Layer 4 of a small transformer language model trained on English Wikipedia (9 layers, counted from 0, width 96).
A neuron adds its activation times its output weights to the MLP's output. To switch it off is to set its activation to zero at one token and run the rest of the model.
A neuron's activation on a vector x is SiLU(weights . x), where the dot is the dot product.

Input weights of the MLP neurons that the questions are about. A number n stands for (n - 500) times 0.0014.
n15: 285 603 419 537 536 532 645 586 475 504 642 314 374 658 513 691 568 698 503 301 713 323 635 401 584 497 558 483 456 554 499 531 386 660 571 319 337 663 377 416 561 577 603 531 534 381 316 479 404 448 494 481 414 250 594 355 486 633 358 568 453 563 617 473 429 487 653 567 644 469 303 585 402 496 548 306 369 593 610 669 566 491 606 121 354 694 510 422 473 521 517 635 533 522 638 349
n45: 568 680 643 514 381 750 771 676 533 708 358 351 510 547 498 587 412 386 438 639 647 438 531 522 518 413 354 464 386 663 565 537 497 460 378 364 460 474 464 562 366 533 443 395 578 373 537 468 445 521 665 314 363 566 555 353 445 617 372 532 482 438 631 273 489 653 531 532 468 498 299 636 413 455 537 580 693 531 485 633 465 514 469 371 469 433 515 488 423 542 330 670 503 556 583 463
n125: 270 400 475 546 533 625 376 574 326 469 610 457 647 596 562 338 546 488 507 429 488 524 302 537 383 377 420 639 531 559 603 344 361 426 322 493 505 557 337 715 545 598 402 444 561 429 554 553 456 453 390 394 469 532 333 680 552 492 520 369 295 515 330 295 358 508 412 514 483 360 402 623 443 575 344 234 626 336 502 591 673 508 449 351 686 516 585 356 613 753 550 578 430 333 430 427
n140: 524 351 549 243 570 403 482 264 913 526 619 417 451 508 477 342 522 646 547 575 407 688 227 623 488 358 548 548 514 386 312 843 399 720 368 609 459 621 377 683 434 635 498 495 385 488 665 607 554 393 390 524 628 712 593 518 438 511 526 660 363 733 356 454 342 543 471 614 456 505 615 446 432 493 535 245 528 571 400 424 460 665 592 347 384 614 626 522 605 379 596 741 307 317 343 475
n145: 583 461 583 473 340 469 680 743 514 512 515 561 498 680 604 310 449 529 382 646 392 730 497 508 558 462 420 440 495 325 333 736 437 491 537 356 671 511 484 691 115 440 966 210 537 503 429 501 373 452 536 673 572 505 243 932 540 190 402 463 409 531 314 511 359 553 433 657 324 546 417 681 509 413 722 454 605 633 403 266 723 661 502 467 644 437 498 291 456 516 600 747 384 370 432 147
n158: 523 483 374 583 440 405 537 585 438 493 667 574 518 686 653 321 336 442 646 359 479 456 638 491 520 594 605 354 602 501 622 433 430 309 497 527 481 451 495 242 457 511 354 583 576 461 379 425 351 428 415 562 671 615 358 467 874 409 341 423 314 349 423 385 536 750 540 453 320 762 319 515 693 312 679 428 593 464 473 592 314 585 512 440 433 329 434 646 475 726 547 527 538 523 660 294
n167: 569 375 434 551 460 541 552 647 384 481 500 390 418 395 525 718 474 459 493 572 569 465 190 630 288 572 344 507 373 486 458 404 144 430 500 562 551 475 381 508 469 451 575 384 314 510 702 420 333 295 687 388 456 626 393 473 387 473 507 708 250 647 424 556 534 532 349 426 826 419 463 605 317 416 414 449 407 356 332 456 529 501 566 598 533 448 502 411 412 790 613 550 396 422 467 422
n243: 422 292 358 420 635 676 510 674 278 404 452 419 395 567 521 623 333 553 476 517 658 590 296 641 598 650 619 640 614 638 477 455 363 415 356 324 309 454 393 354 395 472 392 305 392 494 395 404 423 448 766 381 482 532 477 494 342 512 307 819 213 453 292 617 582 543 620 593 652 631 636 340 666 420 532 356 668 498 559 524 430 535 572 369 637 580 505 547 392 484 518 370 456 349 625 400
n245: 271 776 500 443 628 522 414 554 478 379 543 312 418 516 451 559 585 583 529 351 553 580 679 560 683 589 399 545 477 581 415 607 600 574 616 537 364 460 351 451 560 863 433 507 506 545 737 603 298 411 511 567 379 447 502 448 528 617 400 503 522 590 601 567 328 503 601 411 720 429 460 482 591 588 671 446 172 449 739 472 553 459 611 323 522 621 589 555 589 526 549 656 726 610 524 409
n280: 397 461 553 504 882 690 603 328 433 445 420 499 563 674 356 452 556 684 603 333 517 588 686 538 393 440 474 461 600 581 239 377 515 359 485 412 597 561 686 537 478 607 451 440 447 619 467 434 444 295 605 592 508 287 375 382 574 475 506 667 397 431 418 345 642 491 401 609 572 554 467 563 797 471 512 678 467 398 536 452 310 544 434 639 610 567 417 479 443 676 611 485 400 452 492 394
n286: 625 375 426 518 549 535 320 405 575 566 556 505 506 362 477 510 264 719 613 479 709 641 346 461 375 402 488 477 497 427 324 680 600 425 463 487 563 635 464 552 511 489 494 324 565 540 484 523 433 368 713 361 537 586 448 344 371 489 263 521 437 405 569 715 648 460 625 415 675 34 486 709 412 455 510 339 471 281 391 630 390 357 261 493 559 680 552 339 313 593 512 514 305 357 506 429
n314: 568 660 320 363 679 494 302 743 720 432 545 425 406 414 416 472 621 513 573 161 445 483 490 453 521 698 426 442 502 468 346 456 440 452 477 65 374 387 497 430 565 432 528 465 508 440 461 695 422 464 603 508 259 407 473 539 590 420 663 603 438 552 395 610 381 600 535 531 395 663 493 730 364 402 419 460 454 639 193 464 465 501 369 691 604 673 501 401 386 470 322 450 577 409 391 301
n352: 460 227 557 460 522 455 652 493 485 465 553 630 309 285 534 453 285 400 377 561 312 548 386 590 313 489 480 684 737 448 409 637 501 473 362 706 800 504 512 585 477 575 573 475 214 727 441 530 358 239 520 441 458 493 190 583 422 452 559 466 639 608 500 357 356 576 422 577 454 476 547 520 417 435 545 437 510 295 468 516 792 605 358 396 616 540 273 284 683 557 778 426 331 415 294 299
n477: 436 314 363 589 621 363 424 591 392 404 590 540 517 635 416 560 517 461 429 524 653 374 449 369 402 635 443 425 498 408 407 652 236 426 552 313 516 375 683 470 393 446 621 580 471 277 582 335 412 609 591 557 672 589 196 388 325 621 577 583 693 471 450 328 397 330 381 270 503 515 370 624 519 598 557 498 448 462 458 538 573 637 268 416 229 452 328 440 510 759 450 525 376 500 497 517

Output weights of the MLP neurons that the questions are about. A number n stands for (n - 500) times 0.0019.
n15: 550 469 389 827 529 545 467 540 461 523 507 523 460 439 540 538 476 468 579 581 448 584 392 417 620 461 416 532 409 474 597 515 502 521 511 537 509 443 544 558 553 362 436 475 577 397 600 590 548 606 521 433 593 580 509 457 444 473 613 503 477 594 492 449 387 512 406 500 551 539 599 496 447 829 331 505 623 453 453 528 578 419 448 530 544 416 565 571 519 481 452 524 424 508 590 507
n45: 433 478 468 870 563 423 457 570 476 486 580 550 419 599 532 496 525 593 528 464 493 502 485 474 480 457 488 530 495 430 530 430 423 473 493 551 491 515 578 560 487 485 572 499 579 284 350 538 527 528 483 493 508 462 461 599 539 435 521 357 519 512 444 484 545 511 564 543 541 569 584 495 576 771 544 478 404 524 576 562 437 547 505 509 476 484 516 531 485 446 559 430 356 531 719 430
n125: 546 473 444 455 579 374 313 393 626 527 574 440 552 562 565 588 562 523 489 446 514 554 543 506 444 431 433 492 385 445 496 555 584 579 510 502 551 536 438 464 544 551 525 544 495 497 514 537 531 469 351 588 625 534 674 417 488 566 522 386 519 594 480 614 453 515 561 510 612 563 501 430 391 498 527 464 515 617 580 501 408 619 456 381 532 409 673 540 414 408 604 556 488 496 599 581
n140: 439 388 375 256 455 546 508 511 362 456 507 551 481 461 437 594 566 480 502 438 561 465 624 561 595 455 345 490 577 653 524 504 479 436 460 492 473 551 577 501 449 407 526 500 528 532 527 534 428 373 553 516 479 582 468 486 422 416 519 504 549 535 443 546 449 504 365 480 503 511 475 512 662 396 676 556 457 475 606 780 354 438 348 538 549 612 478 541 567 452 486 562 479 511 407 410
n145: 562 433 427 612 356 384 568 485 375 411 669 561 537 510 481 578 472 492 484 466 495 632 484 422 578 531 563 586 582 591 499 444 517 740 509 520 590 503 618 514 445 424 563 700 384 449 397 395 615 475 538 611 525 483 408 661 531 653 577 400 419 386 509 472 555 476 449 530 561 452 597 477 376 266 531 540 437 462 520 345 412 465 453 611 560 401 455 520 415 526 565 479 501 624 541 513
n158: 434 442 492 985 462 507 495 454 512 486 491 579 537 502 540 475 434 476 575 465 563 499 478 553 487 559 546 455 413 445 516 477 539 415 447 434 465 529 442 429 466 570 498 457 422 421 500 485 480 430 468 458 515 541 481 530 585 516 508 402 474 515 447 494 593 552 457 525 458 526 407 470 504 662 603 537 513 542 455 584 498 560 550 413 523 370 503 487 479 558 539 461 540 548 709 482
n167: 562 566 509 647 458 467 470 415 477 395 506 503 450 495 542 461 395 422 496 736 580 560 545 558 481 508 444 385 506 581 439 450 571 452 604 569 585 466 554 557 451 494 458 529 385 501 571 444 640 496 500 522 523 476 544 540 453 552 600 477 421 497 529 489 386 385 502 386 478 338 539 452 557 401 317 465 609 545 542 338 475 595 457 646 421 430 431 525 350 402 474 570 551 436 538 343
n243: 411 555 435 444 520 496 595 441 485 491 504 472 543 458 480 562 425 449 489 672 583 457 453 465 494 607 505 651 513 588 515 427 612 413 680 517 470 449 541 590 437 461 410 433 400 428 469 570 569 403 617 589 467 519 615 699 393 546 487 385 619 507 351 519 479 608 455 467 431 416 459 373 528 496 496 374 539 524 411 711 374 534 393 523 489 611 547 526 410 447 553 531 414 563 484 589
n245: 613 462 493 487 520 502 519 510 488 560 284 506 485 453 480 476 528 514 370 533 566 564 439 615 497 479 420 515 489 568 528 522 419 494 526 565 537 388 544 511 538 383 567 533 554 596 494 408 641 526 456 351 513 541 459 508 395 501 581 464 492 594 535 491 358 449 396 593 575 568 576 465 514 847 374 570 558 467 401 400 475 443 444 482 621 439 529 536 608 393 459 551 379 406 524 619
n280: 597 360 550 455 404 477 552 520 439 531 410 482 483 492 426 513 471 491 600 509 440 518 421 498 416 679 605 520 498 488 405 522 478 564 577 473 488 550 468 589 519 598 484 650 483 517 532 569 532 473 576 506 594 464 572 577 453 518 539 458 511 460 577 521 561 499 584 381 460 502 477 486 367 375 336 524 583 551 464 619 502 519 544 499 407 484 506 543 632 407 481 401 466 486 487 496
n286: 428 456 474 471 379 673 451 531 476 549 567 563 315 434 585 580 394 543 590 457 573 458 631 527 488 549 519 343 494 596 509 476 586 390 449 366 604 504 560 434 573 528 553 466 486 566 520 485 522 498 549 525 620 386 638 471 504 453 452 522 546 488 666 480 496 374 478 571 417 472 558 496 489 380 418 415 544 493 569 550 534 692 536 533 576 390 343 405 447 528 445 637 500 419 442 496
n314: 698 395 475 694 474 575 488 508 397 530 508 454 554 435 530 658 572 487 518 405 586 492 385 386 584 543 507 529 539 533 419 432 623 541 529 507 384 650 438 504 511 526 445 548 597 370 586 477 461 560 549 424 525 482 414 647 458 438 441 587 557 588 534 470 491 325 377 421 433 468 477 481 516 543 443 517 443 642 569 561 525 521 559 490 511 481 419 488 476 471 595 473 488 339 421 513
n352: 494 496 531 724 454 473 327 575 385 566 713 486 553 472 488 495 380 470 541 465 479 492 457 520 531 509 628 460 542 413 529 424 476 471 450 395 630 501 660 575 485 488 430 521 544 530 496 389 533 470 480 471 432 472 469 475 548 436 549 481 372 455 582 542 488 423 521 439 494 552 524 456 503 519 603 509 509 378 547 553 518 514 560 633 492 425 494 501 402 453 611 557 496 405 401 551
n477: 529 536 417 934 596 562 470 523 558 507 509 534 473 552 503 647 488 491 493 508 540 494 594 387 460 492 477 494 448 432 533 511 507 449 556 550 414 617 520 451 490 454 436 549 440 325 521 525 457 518 503 535 502 516 566 574 562 494 565 555 523 501 467 451 505 565 518 468 514 439 566 520 519 731 362 399 534 588 627 586 567 447 619 506 391 555 555 457 500 466 437 601 553 531 642 507

Each question names a token from some text and the token that comes next. It shows the vector x that enters the MLP there. A number n stands for (n - 500) times 0.0097.

Then comes g, the gradient of the next token's log-probability with respect to the MLP's output, scaled to length 1. A neuron's effect is roughly proportional to its activation times (output weights . g). A number n stands for (n - 500) times 0.00081.

",", then " which"
x: 549 569 506 758 426 470 468 366 505 568 831 681 503 457 496 442 580 527 642 613 552 503 518 458 285 478 541 526 464 493 473 560 503 574 563 594 542 547 515 408 513 629 393 503 491 586 503 546 583 460 380 432 510 521 469 469 536 474 436 540 332 481 598 545 488 561 615 528 460 444 373 466 570 678 542 414 602 453 524 467 545 530 551 444 446 489 479 369 460 518 535 355 519 481 557 374
g: 438 519 280 539 479 711 709 615 368 645 380 543 503 269 356 727 558 521 477 356 842 532 210 601 328 425 619 267 455 668 478 418 555 458 578 515 593 407 274 438 334 486 457 594 596 507 292 421 557 559 713 490 352 454 473 573 619 589 305 445 368 416 493 314 423 308 595 532 597 432 282 383 740 526 543 530 538 537 692 666 574 603 354 491 362 566 556 596 619 553 268 515 391 545 493 598
Which neuron, switched off, raises the next token's probability most? n125

"le", then " of"
x: 414 388 431 535 488 452 579 737 694 641 442 550 526 537 378 465 427 380 506 622 517 403 435 276 631 597 567 458 500 780 447 414 587 522 620 225 475 613 479 409 512 546 375 526 559 362 470 579 604 401 521 465 479 699 523 579 681 567 565 357 486 502 555 673 514 566 271 354 531 512 23 491 460 565 164 610 577 598 511 645 497 467 431 610 507 551 468 484 472 449 449 536 413 733 503 485
g: 660 276 340 396 258 553 540 648 411 589 593 604 610 536 356 670 369 196 428 334 500 371 314 231 409 228 444 579 659 576 578 641 222 462 424 360 405 466 406 436 462 482 366 603 653 729 511 547 421 593 589 456 585 691 448 497 533 707 625 446 666 538 464 330 447 560 389 464 544 687 318 349 456 421 345 732 471 544 623 535 514 716 343 509 566 500 519 624 369 463 535 550 562 289 446 440
Which neuron, switched off, lowers the next token's probability most? n314

"9", then "-"
x: 653 462 376 736 538 667 503 451 534 503 540 520 441 490 540 394 560 597 607 629 468 423 562 585 417 549 409 517 588 356 449 520 403 362 597 504 536 597 602 331 468 324 481 616 480 452 409 337 400 547 527 549 530 560 666 466 594 573 666 522 434 409 525 578 551 567 425 420 376 493 625 494 467 596 736 626 476 512 613 592 527 291 419 619 535 449 543 547 386 589 360 622 600 509 429 516
g: 590 575 696 561 508 631 408 547 534 552 517 425 483 763 599 557 559 583 371 396 560 814 448 553 466 439 546 313 521 548 534 451 511 531 702 297 730 534 484 769 285 571 634 395 326 365 460 636 282 572 571 833 490 493 793 609 620 406 649 367 370 481 637 588 349 530 317 480 532 560 451 522 555 482 261 568 470 483 456 597 502 441 830 456 587 534 617 482 275 562 478 408 685 622 645 400
Which two neurons, each switched off alone, lower its probability most, in order? n158, n477

"le", then "g"
x: 595 407 476 683 547 495 653 545 318 424 465 621 476 495 514 371 479 589 361 683 416 582 567 491 600 342 484 459 718 656 433 344 626 504 435 443 544 720 444 447 437 488 460 489 538 343 425 525 463 520 668 468 395 510 595 554 538 614 612 521 440 490 667 547 441 449 416 421 387 527 352 373 488 624 491 675 519 497 368 518 454 472 442 660 500 548 594 547 347 391 632 391 495 471 482 520
g: 434 572 559 475 298 543 666 555 280 516 480 543 524 640 311 380 514 273 594 636 412 483 638 684 224 363 584 438 399 522 545 683 591 454 495 399 608 409 759 347 271 422 419 521 695 563 458 389 571 373 359 588 496 516 409 562 623 279 284 322 516 397 615 570 568 569 584 632 420 451 791 478 349 476 323 565 432 653 417 514 523 637 469 582 298 594 670 471 621 435 570 213 671 399 417 739
Which neuron, switched off, lowers the next token's probability most? n280

" by", then " a"
x: 585 330 401 783 468 481 511 495 496 485 531 591 545 522 546 444 604 557 417 474 407 621 434 546 384 426 498 531 489 476 524 530 477 559 533 527 616 590 511 511 478 585 401 563 446 390 407 499 383 499 539 459 444 541 390 438 508 470 447 512 455 487 423 517 508 479 596 413 487 471 598 521 523 717 401 505 523 592 443 324 498 558 566 472 421 472 561 375 485 575 638 495 480 565 531 494
g: 591 387 340 492 502 383 546 564 389 227 586 347 615 421 590 676 709 382 533 524 402 622 590 674 518 474 470 423 511 525 282 513 566 552 428 534 390 283 557 743 471 507 408 173 391 606 485 423 612 447 750 390 330 583 399 270 572 694 582 369 594 487 707 474 476 610 524 493 486 558 541 395 552 446 613 582 624 632 603 600 288 606 381 442 303 283 470 97 552 450 362 400 576 547 597 320
Which two neurons, each switched off alone, lower its probability most, in order? n167, n140

"ing", then " und"
x: 534 442 578 767 593 390 516 393 452 527 541 565 510 511 536 397 495 528 406 610 415 514 653 599 378 381 458 563 424 615 378 565 426 653 424 645 561 484 509 562 517 493 507 555 320 344 412 478 383 560 558 459 455 404 710 482 570 558 544 402 597 509 401 412 565 539 513 333 520 568 428 468 552 625 312 517 388 582 524 435 563 673 597 477 481 460 506 273 449 478 472 459 489 588 582 540
g: 512 417 763 557 511 328 321 385 467 496 340 454 471 682 230 379 443 346 569 316 568 574 392 562 613 453 318 554 654 430 552 620 458 427 525 480 516 558 463 310 313 520 291 775 504 480 537 529 399 325 705 477 518 363 238 457 370 544 462 409 535 789 294 465 582 661 598 539 458 613 431 556 446 488 733 494 398 373 312 550 325 473 335 592 187 463 710 381 398 544 670 365 428 403 594 511
Which neuron, switched off, lowers the next token's probability most? n286

"ce", then ";"
x: 423 614 397 610 511 512 421 556 536 603 528 508 460 530 487 421 600 518 622 552 462 440 418 390 649 393 699 426 460 512 512 360 631 416 508 355 408 417 461 527 423 538 470 543 714 279 450 461 615 459 634 570 498 515 356 345 516 499 287 467 466 450 553 464 632 424 464 405 436 549 192 398 610 683 587 439 459 565 516 294 438 503 473 447 372 503 559 372 354 634 372 558 651 566 605 573
g: 588 750 383 559 442 675 515 432 349 582 386 605 422 743 554 365 540 262 501 475 783 529 644 460 656 444 491 516 340 561 616 618 458 328 575 456 469 407 399 329 619 658 321 571 446 547 385 492 168 435 369 547 466 395 383 511 454 663 612 573 722 382 130 474 661 425 391 448 331 565 541 547 484 492 563 559 494 227 672 488 476 261 298 411 348 564 367 513 473 412 608 679 366 503 467 568
Which two neurons, each switched off alone, lower its probability most, in order? n477, n158

"ro", then "ther"
x: 715 474 596 499 588 580 544 425 628 549 592 524 443 574 373 546 552 623 735 436 638 592 704 529 464 541 436 537 488 722 548 426 701 433 520 524 481 466 588 481 551 513 460 431 414 365 397 624 568 604 604 441 390 484 513 546 629 526 616 494 449 497 521 624 652 470 475 387 547 470 850 303 447 706 444 529 538 440 413 420 488 571 430 502 519 560 496 541 366 316 442 373 697 495 607 572
g: 437 533 576 428 852 192 572 511 641 541 577 355 404 332 356 643 359 324 420 467 608 627 493 495 412 602 467 587 486 398 570 411 612 230 255 322 486 509 431 578 591 610 494 537 550 560 408 483 241 365 532 353 538 525 236 496 437 432 482 385 589 465 478 526 456 458 432 389 485 523 552 837 308 456 351 641 585 393 455 503 597 584 347 601 846 400 327 426 550 417 608 457 585 310 402 271
Which neuron, switched off, lowers the next token's probability most? n314

"ic", then "ated"
x: 451 327 517 664 559 560 654 605 447 480 553 581 566 460 678 535 568 642 180 599 577 432 717 525 517 372 456 486 461 701 583 321 486 413 493 375 552 659 447 478 482 343 372 522 467 432 442 467 535 416 577 381 542 525 672 491 514 511 624 516 659 614 426 551 694 418 631 424 381 596 348 549 385 609 479 564 527 481 443 653 541 613 461 598 537 649 550 393 339 374 505 344 565 476 586 466
g: 532 561 416 429 457 556 541 497 673 399 589 510 509 580 623 455 553 680 558 666 355 647 500 344 553 709 400 468 721 163 826 395 535 736 467 394 579 619 540 583 468 162 336 428 624 656 500 715 338 329 656 728 504 424 493 615 481 433 385 444 596 521 435 563 726 538 438 525 620 557 720 740 632 461 602 404 376 258 527 527 319 689 492 434 490 538 526 535 395 649 514 455 433 350 519 439
Which neuron, switched off, lowers the next token's probability most? n45

".", then " A"
x: 459 419 502 796 465 499 484 356 619 565 526 651 472 495 563 505 609 416 663 480 440 506 508 485 495 520 494 507 518 546 479 589 434 372 489 622 447 579 427 433 558 603 400 543 529 622 414 607 565 568 371 577 494 444 510 491 584 439 398 399 339 488 558 636 566 498 465 391 510 627 532 516 501 603 544 246 545 465 493 494 503 487 523 542 470 483 538 579 383 382 523 386 540 428 557 332
g: 512 587 480 481 590 468 381 466 446 317 604 432 578 479 507 577 748 432 672 554 453 562 578 407 545 702 481 534 401 378 564 411 641 412 588 650 357 574 657 826 462 675 543 337 636 388 480 343 623 620 541 465 479 736 743 359 420 573 741 412 502 546 715 585 604 780 464 562 430 472 559 281 623 513 489 440 459 576 415 636 279 670 600 707 474 172 398 351 408 344 576 540 450 727 597 625
Which neuron, switched off, lowers the next token's probability most? n158

"ory", then "."
x: 647 575 568 664 413 475 585 443 459 402 370 583 441 548 550 584 442 387 353 450 320 582 645 549 502 583 564 460 410 678 496 431 556 320 604 389 529 416 455 433 573 573 550 574 529 577 397 630 499 563 648 472 482 605 371 572 614 525 525 691 508 502 625 509 520 374 634 331 454 450 303 452 408 664 595 552 471 510 588 675 523 577 444 365 422 543 540 315 406 516 294 399 511 532 669 514
g: 322 401 445 398 551 573 586 430 395 506 293 644 645 275 550 500 684 427 590 570 490 335 517 581 329 324 420 383 362 571 587 423 694 356 555 755 514 465 520 414 524 469 525 551 470 480 484 711 394 842 448 505 610 480 202 518 462 420 584 463 662 507 327 388 751 621 328 493 552 720 587 493 462 427 640 484 401 292 531 487 399 204 464 561 544 393 624 904 389 503 485 660 523 482 394 517
Which neuron, switched off, lowers the next token's probability most? n15

"ton", then " cont"
x: 285 401 371 630 712 531 359 513 421 477 607 479 486 631 507 448 599 503 497 644 443 383 544 472 553 556 576 461 377 637 441 320 452 469 531 399 473 411 578 365 454 417 425 599 564 311 469 616 495 517 513 385 536 392 526 432 633 478 678 457 480 521 538 562 471 405 379 409 543 460 304 596 452 649 754 524 485 498 591 555 473 452 353 445 476 456 539 589 465 621 347 523 609 703 715 582
g: 278 477 607 581 340 399 583 464 294 346 362 400 552 502 380 475 315 837 446 378 567 850 517 671 319 638 415 433 452 514 561 565 628 537 374 577 561 551 391 575 354 655 612 535 369 467 682 329 405 375 583 325 336 454 606 484 635 521 588 739 475 388 469 506 376 401 467 501 491 362 750 475 600 546 448 500 356 477 496 527 694 688 628 368 462 657 239 354 668 702 713 510 451 615 458 520
Which neuron, switched off, lowers the next token's probability most? n158

"oup", then "s"
x: 463 542 553 711 400 399 611 493 368 475 471 466 493 487 505 605 408 508 444 488 481 434 553 555 456 605 603 601 426 622 411 547 434 456 598 429 555 376 630 426 645 495 334 535 519 450 407 444 292 690 560 483 451 639 649 564 441 561 734 628 461 441 648 670 371 364 545 362 474 491 438 459 527 642 503 422 405 536 619 558 493 558 455 428 418 464 452 346 323 580 367 443 576 499 561 504
g: 555 670 505 385 598 551 480 451 639 515 511 267 424 446 415 695 755 473 386 486 426 391 582 389 449 416 421 391 527 533 506 592 665 663 598 601 425 602 545 528 689 432 532 715 458 382 415 466 492 682 594 509 299 142 652 399 350 504 543 540 505 604 698 734 526 520 787 460 674 504 788 498 380 476 425 474 389 486 642 435 586 276 418 495 478 854 524 523 379 197 292 550 501 494 489 566
Which neuron, switched off, lowers the next token's probability most? n477

"n", then "own"
x: 689 472 451 490 447 376 460 518 590 338 606 493 388 542 463 571 557 512 435 466 664 410 364 476 439 216 255 427 430 373 428 612 525 609 467 546 693 602 493 509 515 417 526 510 427 399 489 388 577 468 502 575 646 635 616 397 499 543 620 479 455 460 452 473 539 560 446 477 657 683 535 351 508 621 333 488 343 565 580 496 440 475 487 637 599 591 690 456 446 377 406 565 630 868 586 625
g: 620 330 511 422 597 576 561 405 587 464 807 552 537 678 546 635 376 459 498 332 503 605 685 514 600 535 380 672 479 483 577 318 663 470 326 477 573 436 435 735 498 505 486 683 505 706 578 600 530 156 534 531 560 552 399 527 573 491 656 660 360 459 466 318 280 302 272 490 689 630 555 577 462 417 503 608 146 583 549 496 433 354 229 547 393 471 513 460 513 795 603 449 378 639 393 622
Which neuron, switched off, lowers the next token's probability most? n140

"k", then "ing"
x: 573 411 441 732 549 536 581 516 436 510 509 584 478 409 397 612 416 387 402 708 436 679 440 521 569 328 540 608 489 679 435 524 418 724 551 237 520 578 554 479 456 519 339 498 315 393 332 488 300 547 596 433 507 453 436 418 626 591 510 544 522 628 507 393 440 543 370 459 340 461 590 549 415 603 559 586 490 498 583 616 498 556 468 462 413 493 556 581 432 423 772 494 563 552 576 517
g: 605 423 473 376 495 627 770 548 492 358 620 207 284 609 601 659 730 436 470 656 694 532 301 335 580 438 490 496 630 514 270 423 467 675 434 407 523 464 532 519 582 495 655 329 557 622 611 605 534 858 470 581 545 397 637 419 492 481 668 621 481 573 478 532 558 654 722 502 325 350 408 483 624 440 314 543 471 503 465 548 474 683 430 763 479 538 761 762 324 336 529 649 560 420 471 522
Which neuron, switched off, lowers the next token's probability most? n243

" She", then " ar"
x: 428 499 371 633 510 439 532 435 567 521 430 604 484 445 417 381 427 561 418 627 494 590 472 414 476 588 536 658 534 469 473 507 545 613 654 785 453 471 471 455 437 632 548 494 454 384 397 601 562 666 610 426 487 457 770 527 619 681 357 420 503 534 448 464 387 459 602 445 528 347 424 344 622 680 510 621 445 570 323 465 547 680 499 333 494 472 466 541 598 297 554 343 525 500 512 509
g: 591 627 427 432 579 386 342 352 438 461 678 458 547 569 300 476 440 471 598 358 411 574 300 754 553 321 184 640 563 457 357 689 448 488 357 441 587 425 398 749 509 575 371 586 622 588 231 373 390 385 622 502 577 643 421 518 500 284 390 588 749 652 503 406 494 638 402 386 368 430 508 692 516 485 544 554 492 445 390 356 235 650 375 434 512 480 561 168 679 535 438 611 395 670 574 634
Which neuron, switched off, lowers the next token's probability most? n140

".", then " March"
x: 458 420 505 784 484 481 508 330 630 574 549 657 510 462 600 489 602 357 728 457 473 493 496 503 494 436 544 493 530 531 466 564 423 414 474 579 439 553 442 400 572 557 408 578 578 574 403 585 593 572 404 579 502 496 509 457 632 416 403 411 338 495 581 627 583 463 451 425 521 661 489 512 509 576 506 268 497 450 492 418 495 552 543 504 479 499 494 613 394 357 593 404 495 434 547 270
g: 646 427 742 648 667 427 521 351 387 461 460 660 519 655 444 483 427 428 512 531 605 617 336 471 461 525 508 638 519 185 563 558 571 461 384 518 687 465 461 539 545 403 765 540 573 549 493 423 423 439 678 186 333 644 240 596 511 458 378 703 327 576 457 432 460 444 505 565 177 443 553 622 632 521 345 526 474 668 412 531 368 584 382 563 624 645 395 752 890 617 416 526 543 537 494 682
Which neuron, switched off, lowers the next token's probability most? n158

".", then " The"
x: 446 406 502 782 473 510 497 366 608 563 555 647 489 454 612 463 646 395 680 437 453 543 490 502 482 522 523 483 520 573 461 568 431 404 495 606 391 551 408 393 550 567 366 581 531 533 464 606 509 567 406 579 494 493 473 459 624 387 373 457 342 502 551 632 609 510 447 458 593 653 529 543 527 628 514 325 507 465 495 447 486 503 531 536 487 493 496 569 403 374 584 449 510 416 551 306
g: 502 366 422 428 505 579 606 488 603 499 462 534 423 390 509 482 393 483 306 340 613 723 438 452 598 581 452 415 531 699 387 814 573 587 312 346 719 497 422 523 540 206 309 566 585 705 555 431 303 480 426 610 283 235 480 702 638 546 662 434 383 332 548 567 423 377 278 359 492 518 343 411 651 543 473 475 293 348 697 326 330 400 346 321 608 450 546 318 450 487 490 569 536 538 471 261
Which neuron, switched off, lowers the next token's probability most? n140

"ield", then " to"
x: 242 613 475 624 523 513 549 546 579 552 484 559 449 548 489 521 564 530 425 434 483 348 651 565 532 475 640 481 400 611 442 575 532 436 519 286 407 182 698 372 654 481 386 634 620 309 433 474 451 572 535 532 479 530 601 399 650 423 592 542 512 447 643 535 557 376 394 405 575 556 429 570 529 682 667 514 500 447 575 550 481 546 488 559 394 444 514 365 419 520 395 561 527 471 619 656
g: 399 687 620 528 362 435 661 400 504 531 563 552 551 517 610 598 152 471 711 562 497 938 527 634 275 599 375 530 463 510 627 388 329 380 680 562 591 394 430 553 259 481 469 551 569 448 414 698 639 393 627 360 349 357 377 541 452 728 683 433 607 533 548 522 427 431 515 454 402 507 306 487 533 486 777 666 644 570 459 396 599 710 407 418 311 524 465 485 646 671 597 668 616 426 594 475
Which neuron, switched off, lowers the next token's probability most? n158

"ident", then "ities"
x: 557 410 549 671 361 524 640 321 450 535 546 534 457 540 627 431 599 521 260 371 538 533 621 563 370 470 469 503 443 719 634 493 483 558 588 385 488 580 534 473 460 315 395 443 566 433 502 429 526 574 476 557 548 630 533 651 388 357 421 769 536 501 550 580 489 536 436 606 412 428 364 460 557 665 482 472 453 519 481 563 562 408 484 426 546 448 567 303 328 404 516 326 541 380 632 514
g: 326 656 413 561 325 349 573 351 557 541 662 644 402 359 389 625 434 481 608 790 546 455 762 299 472 764 299 498 540 617 572 506 487 370 441 466 432 625 639 545 421 557 396 538 550 364 741 594 429 515 287 352 617 318 438 497 566 365 677 542 497 339 615 647 617 556 578 552 641 643 340 547 303 511 565 375 586 236 389 686 464 514 731 619 556 604 503 708 307 535 696 513 607 598 584 446
Which neuron, switched off, raises the next token's probability most? n352

"o", then " m"
x: 531 326 585 724 311 408 489 439 422 373 628 539 585 490 548 518 412 478 432 551 498 551 568 534 445 494 397 541 387 552 450 427 561 320 565 683 459 404 407 452 399 518 548 479 449 388 408 616 606 485 419 574 591 598 601 360 586 528 441 620 464 370 457 520 522 486 448 436 644 592 539 505 301 628 354 677 429 476 570 505 464 547 466 475 633 451 612 503 460 497 624 502 586 617 610 666
g: 473 452 496 489 444 428 390 394 507 428 506 473 452 334 642 458 312 462 524 545 355 478 634 425 377 752 499 814 437 315 707 556 485 663 397 618 564 435 439 708 707 586 391 761 508 339 635 542 709 525 531 300 540 761 581 555 529 501 567 493 541 388 685 252 382 608 629 459 439 182 625 526 513 535 579 609 683 322 293 368 635 220 548 739 412 444 464 432 510 559 478 342 532 553 431 444
Which neuron, switched off, lowers the next token's probability most? n167